Layer 8 of a small transformer language model trained on English Wikipedia (12 layers, counted from 0, width 128).
Take only the direct path to the model's output, skipping the later layers: a vector added to the residual stream pushes a token's score in proportion to its dot product with that token's output vector.

Output vectors of the tokens that the questions are about. A number n stands for n times 0.016.
"vis": 7 -33 -27 14 12 11 32 -23 -10 -12 -2 -13 36 -9 36 -48 -15 11 -10 -2 -2 -8 12 -22 16 -26 55 -2 -22 -65 6 9 -26 -19 -1 21 14 -16 1 -26 -3 4 -2 23 -9 3 0 19 31 -19 15 -5 -22 -1 -12 -11 3 32 -7 25 -20 61 -6 -44 -24 3 -44 -33 -22 -17 15 10 24 2 3 -44 -9 3 81 20 -2 -3 -23 15 -4 -5 2 13 20 48 9 7 -16 -8 -1 0 13 55 17 -62 -29 6 1 -21 -45 -10 -15 -23 21 32 6 23 4 62 -20 -9 44 6 -21 -42 7 4 -5 33 8 6 1 23
"ille": -45 -42 -15 -4 -24 48 -20 -9 36 -6 17 -6 45 16 -5 22 10 13 36 -18 -16 31 -32 -27 -27 -23 -27 3 -19 -18 26 27 66 29 -3 -41 2 2 -1 4 -20 8 -17 16 -15 -18 -19 -27 7 -16 6 -22 35 -8 -60 -18 1 2 -7 -8 19 22 -17 -3 20 24 32 10 34 -18 -22 16 8 25 -15 -25 -1 51 11 -4 0 -36 1 16 -40 5 8 -17 -14 -8 -48 22 -20 -34 26 13 -12 -12 18 -4 -2 72 -24 -51 -17 -15 -41 10 -1 45 2 5 53 31 -19 15 -13 -2 -4 -3 23 1 23 3 33 37 -21 0
" Cemetery": -1 3 -19 1 43 22 -9 10 38 47 -63 7 -7 11 22 15 17 20 1 3 -17 11 1 -4 -29 -65 -73 47 -11 -50 -2 -3 62 -17 -19 -5 -9 10 19 10 -13 12 2 -1 -5 -59 16 -47 15 -36 -11 -21 15 30 16 -19 -9 -10 -16 5 7 -8 -8 46 4 43 38 0 47 12 -20 27 13 21 32 -5 -25 54 -18 4 0 10 -48 -15 -13 13 -19 -10 -6 0 -6 6 16 4 -15 -4 5 3 5 28 52 -15 -57 3 33 -24 14 -47 -9 31 -79 0 59 -28 20 -29 -18 10 15 -47 2 12 -20 -1 21 -20 33 -8
"ve": 29 6 10 -33 19 5 -5 6 10 -16 25 -16 12 10 -2 -1 42 -16 -16 -28 -3 12 -17 -17 -10 -10 -23 -11 13 -19 24 0 -27 25 34 13 -22 -13 -44 -39 28 59 17 7 -1 3 -7 43 23 -6 7 -18 48 -47 23 -11 0 -27 -29 40 -9 -10 19 -28 -8 -3 -30 -4 -13 -50 -11 1 11 45 6 -46 -21 -12 -1 17 -3 -10 -11 17 -10 11 -3 5 36 11 27 3 -9 -36 -22 -6 23 -9 14 -22 -22 4 48 -40 -16 -4 -29 -46 47 27 -8 14 3 24 -1 -10 3 40 12 -6 11 25 -8 32 33 -59 -3 18
"isi": -24 2 -28 -20 28 30 -35 11 -21 1 -15 -24 9 4 -1 17 -39 12 -6 -46 -23 17 2 38 17 14 -2 28 -34 -15 45 10 9 -12 -8 -21 -29 22 4 -2 -2 -11 -23 19 -1 19 -24 -15 40 -54 -30 -2 11 7 -20 -31 -3 5 44 -12 -11 -3 -4 -11 -8 16 -20 -22 45 -81 -2 3 8 15 9 8 12 -43 -4 -2 5 10 16 14 2 2 -19 0 -17 7 -50 -25 23 -13 41 -26 56 16 12 24 6 1 -35 5 31 -22 -25 20 -8 40 24 22 4 42 -8 4 -1 0 -19 30 -40 -30 38 -18 43 20 24 37
" his": 2 0 36 36 44 18 18 15 30 -2 25 -22 -2 -3 -34 -43 -48 -2 11 32 9 16 -5 39 -18 21 14 -14 -43 7 -31 1 -8 -29 14 -31 -21 -9 10 -16 -31 -16 5 26 -4 -58 50 -9 -26 -11 -9 31 -6 -32 -11 2 -18 37 12 34 8 -2 -13 -5 11 34 -10 44 22 48 7 29 -28 -20 -37 -11 -8 10 -27 12 5 -20 9 6 -33 60 8 1 28 22 -10 2 -20 -25 6 11 19 -23 -4 -28 20 33 1 -44 -11 0 -4 23 -23 -8 -20 3 12 -22 11 -30 -18 -9 -6 -7 -5 21 24 6 21 7 -12 -29
"ires": -12 9 -21 17 -20 29 29 5 52 -7 -17 32 10 30 3 10 36 -15 11 -25 -11 16 -25 -40 -21 -16 14 4 -64 -12 4 32 6 4 27 39 -19 0 -27 18 -10 -25 18 26 -5 -5 14 -31 52 -53 -48 -17 0 6 -13 -48 -6 20 -7 21 12 19 -57 9 -16 -42 2 11 35 -70 13 17 -13 15 -20 6 -37 3 -5 0 2 8 -11 58 -2 18 -22 10 -7 1 53 24 -20 -6 28 -29 -39 6 -9 -9 -6 -24 -16 -17 18 -12 -38 30 4 34 19 43 13 50 -2 -16 -35 -20 -13 -20 -54 1 47 3 11 35 66 -8
" median": -23 0 -2 10 25 0 -63 -21 -13 38 -17 29 -2 -16 31 47 -77 16 32 -2 60 -33 15 -9 -8 -19 -51 44 31 -28 35 -35 42 -7 -29 31 -84 30 13 -13 -26 -28 15 -4 29 -30 10 -26 44 -49 -3 30 18 -36 0 9 -23 -1 -5 -16 -13 27 -7 10 15 5 12 12 21 -2 -41 44 26 6 12 31 -15 31 20 -18 10 0 -26 -1 0 11 -18 42 36 -20 9 0 23 34 -4 1 -27 -13 10 -33 -17 34 44 -17 28 -34 -48 6 35 24 -67 -24 27 -2 -22 2 0 15 8 8 -42 -3 -3 -17 -28 14 -31 13
"ores": -20 28 25 -16 45 48 -17 -38 -4 9 8 34 -10 30 22 29 9 -8 -59 5 -4 11 19 -26 -20 -46 11 0 -22 31 -8 -61 13 31 -10 -38 -18 -9 -18 -23 -12 -6 7 27 9 -16 34 17 42 -4 23 -37 -6 -1 -10 -3 -3 -10 27 -6 -11 23 -15 35 25 -1 -72 20 -5 -6 16 13 3 -38 -26 64 -8 3 6 3 3 18 0 16 13 33 -41 26 -18 -11 -4 38 5 19 51 -42 24 -33 -34 -21 -49 -1 15 -21 -24 -35 -33 -13 -64 45 5 35 -15 32 25 -40 41 19 -21 -32 -35 37 34 34 -13 2 10 -12
"eca": -19 20 -19 -30 67 40 -37 -58 -23 -4 -26 11 38 20 4 21 -36 29 -29 -53 61 -24 36 2 4 7 -31 -41 2 19 8 28 72 13 12 -9 -13 22 5 -9 -1 -7 -66 -12 10 -21 22 -38 12 5 22 -45 8 -26 11 -29 -8 1 21 -22 -21 -15 -19 2 -13 40 -50 -14 15 -38 21 -46 26 28 -14 -27 9 38 33 -11 2 32 -28 12 29 11 6 42 -2 -33 -54 -32 -18 7 -40 -24 -11 -23 -30 15 16 0 -11 9 33 -11 10 -17 -27 32 -5 32 10 8 31 15 1 15 43 25 43 25 19 -41 15 -20 22 2
"rang": 58 26 3 -9 -8 41 -6 6 -44 14 -25 25 15 -19 48 -27 -30 -14 3 -3 7 -17 49 38 -10 -7 -6 18 -17 -93 22 12 -35 -42 9 -7 21 -36 -18 -18 -16 -24 5 -45 -3 -40 -8 -7 14 21 -2 -30 -38 -12 13 19 5 49 -17 1 -2 55 12 6 19 10 0 -1 5 -26 21 -34 8 -43 27 14 -13 3 47 -13 -2 -10 -6 37 -23 51 -8 32 -4 13 -41 35 -17 -32 -29 1 6 -11 -6 17 12 45 -4 -48 -14 34 -43 -30 44 40 -33 -4 8 34 23 -33 25 26 -12 -6 -24 18 19 3 1 -20 44 -15
"g": 21 -32 -30 -17 13 -34 7 18 8 -17 -12 -27 65 -14 -56 32 -12 35 37 6 27 -3 -31 -9 26 3 28 -31 -20 36 -38 13 1 -8 -20 -13 -18 -9 35 -6 -28 -26 10 -11 -20 -20 4 38 13 -9 1 8 -22 -27 25 29 10 30 29 -11 5 -33 13 9 -15 -26 -43 1 9 21 16 -16 2 12 20 7 -19 -26 23 -26 -6 7 22 -15 46 -6 8 -23 27 5 -6 -21 -39 11 -44 -5 16 30 -1 -6 25 -7 -12 -18 -40 -3 5 18 23 16 -36 -7 13 27 7 -3 2 -6 2 44 22 -41 33 37 41 -2 -41 -8

Each question shows what one neuron of this layer's MLP adds at an activation of 1. A number n stands for n times 0.0088.

n774: 12 12 -18 -6 7 -10 2 4 7 -14 11 -1 3 5 6 10 9 17 11 -2 -17 -1 -22 1 1 1 13 -15 -1 -5 -1 -18 -1 12 -12 -19 -6 5 0 2 -7 -6 0 12 -5 -2 -21 -6 -11 12 20 -8 13 -7 -1 14 22 20 -6 -8 -21 5 20 12 -11 6 1 -5 -10 -20 20 -9 14 -1 3 -8 0 7 -3 -4 -14 1 20 1 -13 14 12 -19 -16 6 12 -1 -14 3 11 3 9 -2 3 -2 1 -4 -5 5 10 -2 14 9 -2 -43 6 16 5 -6 8 -2 4 -6 -10 21 -3 -3 5 19 -11 -16 -3 -5
Pushed down most: " median"

n417: -6 0 10 -6 -13 -30 9 10 -12 7 3 -26 -5 -4 2 -15 -11 16 -2 2 11 17 18 -13 8 -33 6 16 1 3 -5 9 -31 -2 15 15 23 18 4 19 16 -14 -5 10 9 -16 0 -12 4 17 -16 8 -1 6 2 -1 14 -9 -9 2 -9 8 31 1 -8 0 4 -2 -6 16 11 -8 -12 10 -1 21 -44 -8 -2 10 -27 5 13 -4 13 -20 -2 -5 19 -10 -2 -7 -14 -12 -26 27 13 -29 -10 -9 -3 7 11 12 1 11 -2 -3 -26 -1 -16 20 10 -6 6 -16 12 2 -6 1 5 12 8 15 -3 -16 -7 -4
Which of these tokens does it push up most? "g"

n800: 1 -10 -7 -2 -6 2 2 -4 -19 -7 7 10 -17 14 28 3 19 12 12 -4 0 -13 -25 -9 5 20 -18 -6 1 -16 -2 25 -13 -9 -29 -15 9 -8 -10 -2 20 -7 0 0 -21 -15 12 0 -15 -1 24 -16 -22 8 12 17 53 -3 5 7 -14 15 -2 14 0 -12 0 5 14 17 -5 13 -16 27 16 -6 -1 21 -3 -22 -31 7 6 -13 2 9 0 -25 -8 2 4 -6 3 9 10 -18 11 -2 -9 -10 0 -13 -7 10 8 0 0 23 1 -1 3 -10 14 2 4 -4 21 5 -8 17 1 18 3 -17 -10 -20 6 6
Which of these tokens does it push up most? " Cemetery"

n1009: 15 -4 -5 -20 7 13 -1 -9 4 24 -23 -3 25 2 8 0 -5 -3 -6 -15 -30 15 0 -4 -5 9 -4 3 10 21 -18 6 10 10 -15 -4 -12 -12 -5 2 -4 -26 18 -16 2 -19 -6 10 -5 -15 15 2 -9 -8 4 24 9 2 25 1 5 -4 24 6 -3 -10 -14 24 -17 -10 12 1 3 -15 -7 8 13 4 0 -2 -17 13 -5 16 -19 -18 21 -25 9 9 -28 -10 -9 12 10 -18 2 7 0 -5 -15 8 4 -7 36 0 -4 -4 -15 -14 12 -11 5 0 17 29 -13 -11 9 27 3 5 0 -16 -1 -15 10 10
Which of these tokens does it push up most? "eca"

n693: 15 7 6 -8 29 -3 5 -11 -10 -2 -32 3 -15 2 9 -6 2 39 -26 10 24 0 6 23 -10 -15 7 -1 -12 -13 5 -2 -12 -7 -19 15 -19 16 -17 8 24 12 -36 5 -11 -31 -20 -16 -53 5 -10 -1 -21 19 -1 -2 3 -34 -15 -23 -7 1 12 3 -3 -8 0 5 1 52 10 4 0 6 4 18 17 2 2 -1 -19 20 -1 8 31 -23 5 -36 8 0 29 5 7 27 4 39 -1 18 -12 9 11 -6 -2 -23 28 -21 15 -21 4 -7 6 -1 -6 -18 2 16 8 -18 24 11 -14 24 -8 11 -14 -1 0 7
Which of these tokens does it push up most? " Cemetery"

n189: -12 15 -19 -15 38 31 15 39 -26 -4 20 -27 8 22 -1 6 -7 38 -10 -8 14 5 12 15 3 15 -8 29 -7 -29 18 4 6 -10 34 -9 -51 20 13 18 -22 -19 -13 8 14 11 -7 5 -10 31 -23 -15 13 -18 4 -37 -46 4 -16 28 -9 7 4 -44 35 -14 -20 1 -10 -25 -19 -6 -10 -5 -19 4 -6 25 -4 -31 1 0 12 6 -18 8 -54 18 -11 10 -8 -12 -1 22 9 33 -7 15 26 -12 1 6 40 28 -14 17 -6 22 29 14 -24 -19 18 4 -21 22 3 -28 -4 -4 -20 -20 22 -4 16 8 -13 -10
Which of these tokens does it push up most? " median"

n487: -13 21 15 7 22 2 -2 -9 3 11 39 -11 -10 4 -7 11 -1 -32 -28 6 -6 -4 0 -13 -20 -11 31 0 -18 5 7 3 -4 -11 3 7 -21 18 2 14 -8 -9 -1 28 -9 -2 2 0 -14 6 14 6 -6 10 -6 14 -30 -7 -12 8 38 -25 -7 10 -8 13 4 13 -10 4 -29 18 -40 -9 13 13 3 8 2 18 -9 6 -9 6 -9 -3 -17 -17 20 -6 5 -3 8 13 0 -3 -7 9 -19 -17 -19 -14 -1 3 -17 14 1 -3 3 -3 -7 6 -13 5 5 1 -9 15 -1 -12 15 16 4 -3 -6 11 11 -4
Which three tokens does it push up most, strongest first? "ores", " his", "ires"

n10: -13 -7 10 15 -22 -9 16 31 9 -26 11 -30 -2 -11 11 4 11 8 -6 4 -19 11 26 17 1 -15 -1 -18 -29 -10 14 23 20 1 -10 -20 36 19 3 -5 -1 4 13 11 -3 7 13 5 -10 -3 3 19 -4 11 5 1 -7 8 3 -13 -4 7 -10 14 16 16 -7 -23 4 0 24 -13 -4 33 -25 -9 -38 -8 9 -19 6 -26 -6 19 -36 -3 -6 23 -4 19 -8 7 -18 -3 0 -13 -3 7 3 19 3 -11 11 -11 14 -8 1 -9 -12 18 5 6 0 -21 5 2 8 -1 -18 -22 -2 8 11 2 -4 0 -10 6
Pushed down most: " median"

n191: -7 8 12 -9 -4 10 -8 2 4 0 12 32 0 -6 -19 3 -7 -2 10 -2 -4 8 -3 -6 6 8 -26 6 1 22 -13 15 7 -11 17 -6 -14 -1 20 -18 -14 1 -3 -3 20 -14 -13 -7 4 -8 7 -13 0 -6 2 -4 -34 -1 -7 9 -14 -8 -25 -20 11 -17 19 26 -3 17 6 -5 13 -13 4 -8 -6 9 -2 5 -2 17 -14 1 -12 -4 -25 20 24 3 21 -17 17 -12 -17 28 -3 -12 -4 19 32 13 -12 -1 -3 2 14 -3 -2 -27 2 15 -26 27 -6 23 -15 8 25 1 8 7 -14 -20 3 -2 6 -16
Pushed down most: "vis"

n192: -16 -17 -24 -6 -21 4 0 -25 -11 -16 6 28 0 -12 -16 6 5 11 2 3 2 18 8 -21 -11 -12 13 -15 3 1 3 -20 14 -8 5 8 -8 3 -24 -7 1 38 2 -15 13 1 16 -3 7 8 15 -6 7 -5 -25 29 -5 28 -16 0 -15 9 8 -5 26 2 34 -15 -16 4 -4 2 -3 13 15 0 -37 -20 7 14 11 -9 3 1 15 -19 0 -11 13 6 22 17 18 -3 -20 -4 9 -15 -22 -24 25 13 -2 0 15 8 8 -4 -8 15 -11 -27 -17 2 -14 4 18 6 9 -12 21 10 -3 5 7 4 -3 6
Pushed down most: "isi"

n211: 4 4 15 -2 -7 -15 31 -13 5 0 -3 8 9 4 5 -16 -18 2 9 8 -6 -21 9 2 36 -24 11 26 -5 0 9 -7 -4 -9 -3 19 -7 -7 1 18 -15 -16 10 12 15 4 -1 26 8 11 -20 15 11 21 5 0 -8 -14 17 1 5 10 2 24 1 -19 18 0 15 1 -11 13 14 4 2 -3 3 5 2 -9 -25 -3 9 4 -8 2 1 0 -4 -20 -6 12 -16 3 6 -13 15 -5 -9 14 -5 -27 -28 7 -14 4 -22 -7 0 -30 7 0 -27 -6 7 17 -42 -1 -23 6 -5 18 -5 6 0 -17 -3 11
Which of these tokens does it push up most? "ires"

n470: 8 1 7 -20 -6 0 31 -12 -17 13 -6 1 -22 -12 4 -4 17 20 -12 18 -20 -1 14 -1 -15 3 -3 -28 20 27 -12 -19 31 4 -16 -8 24 -13 -6 -27 5 2 -3 12 17 -12 -9 20 2 -14 6 -24 22 10 -18 42 -4 -4 -4 -30 1 -10 0 -17 1 5 17 -17 -21 -8 6 -7 -5 4 -4 12 17 -38 12 -5 7 -7 8 -19 28 28 5 18 -6 11 8 2 -2 -10 -9 -8 -22 3 1 -12 9 -14 -29 29 9 -9 14 -2 -3 3 13 0 -6 -33 -7 1 -8 2 7 -4 -17 2 39 -11 29 -12 5 24
Pushed down most: " median"

n131: -10 -7 -6 14 16 -16 38 -8 -30 -13 -11 32 33 13 -16 -4 -13 7 11 -4 -3 -13 -9 -12 6 -9 3 -21 11 -30 7 9 -1 -4 27 -35 2 -5 -4 -3 20 -24 -2 29 -29 -11 27 -1 24 -15 30 -7 1 21 12 -16 10 25 -6 3 -7 14 -12 -18 -9 -27 -16 -5 6 1 27 -9 -15 13 3 -5 -7 15 17 5 -16 -3 13 -32 18 -10 6 -11 -25 -6 22 -5 -9 5 -12 18 2 22 -20 -10 10 16 -3 -7 -27 3 12 -20 0 5 12 -9 -13 17 -18 -7 -5 13 16 6 7 16 11 -30 6 2 3 -15
Pushed down most: " median"

n342: -18 -15 -15 1 12 24 -12 -6 -2 16 -5 -15 -2 -16 -2 -6 3 2 7 1 -18 -1 -7 25 -20 -9 -5 9 13 -7 -11 -4 10 7 -10 -13 -13 -25 3 -6 8 -15 -6 0 9 0 -7 23 -8 24 7 9 9 4 6 12 -10 -9 4 -6 25 10 22 -7 28 -7 0 0 -21 -11 15 8 8 16 -6 9 -11 -8 -9 6 -3 4 33 4 9 -5 14 -8 16 -8 -11 2 -6 1 6 -3 5 -4 11 2 1 6 4 -10 -1 -45 -5 -2 -24 26 -4 5 -1 15 -6 -17 -12 -3 -11 -13 -3 11 4 7 2 5 -6 -1
Which three tokens does it push up most, strongest first? "ores", "ille", "isi"

n474: -3 20 -8 2 -8 -4 5 -4 -5 18 1 -22 -6 23 -11 0 1 -10 -16 -6 9 -5 -2 4 -18 -12 -3 18 5 0 12 0 -4 6 -21 -10 -20 -19 17 11 7 14 -6 21 1 -9 7 22 17 2 -3 2 2 -11 4 21 2 -7 -8 4 -4 -4 -1 -13 -13 -9 -8 -20 -11 12 -4 10 -5 4 -9 6 4 7 -11 -20 -14 4 8 12 14 -1 8 -29 -11 8 16 4 23 10 -18 -7 1 18 4 7 15 -9 -11 -15 -4 -8 5 8 -12 -9 14 -8 -1 1 9 20 -6 -9 21 -5 5 -2 -2 11 4 13 9 -7
Which two tokens does it push up most, strongest first? "g", " Cemetery"

n900: 20 -1 15 -2 -27 -7 -39 1 31 16 -17 1 -15 9 -3 42 14 11 11 10 12 -23 29 -4 -3 -38 -11 8 10 18 6 14 21 28 1 -2 -6 6 -13 -14 -22 3 -1 2 -18 -7 8 -3 26 -25 -30 16 -8 -16 23 -28 -52 12 7 2 2 11 -41 -31 -30 -12 -8 -22 16 -5 4 -38 12 -7 -21 7 -15 6 -20 -6 47 31 8 -15 23 7 42 -12 -33 1 -5 -15 -13 -22 -11 -33 15 -11 -8 21 30 -27 -21 -2 3 4 -3 1 11 26 14 24 18 17 -3 5 -12 23 -9 16 33 29 -6 14 -26 -3 32 -35
Which of these tokens does it push up most? "eca"

n185: 2 -15 -12 -15 -4 -11 23 18 -3 -5 13 -7 7 1 -1 -4 11 15 -17 19 -11 6 -11 -6 7 3 16 14 -11 -23 -4 -6 -13 -12 -26 23 0 -7 -1 -5 6 -1 -6 18 4 3 -2 2 17 -14 -36 23 -17 -9 -16 -6 20 3 -1 -3 -17 -16 -3 15 1 -7 -2 29 -15 15 13 6 -5 -4 24 16 0 -8 15 12 20 -3 6 8 -26 -7 8 -19 14 1 -16 -2 -4 22 6 -3 -8 16 27 -21 17 -29 -6 20 -15 -11 5 5 -1 3 -5 -5 3 -18 21 4 -6 25 12 19 15 -6 6 12 -40 -25 8 -1
Which of these tokens does it push up most? "g"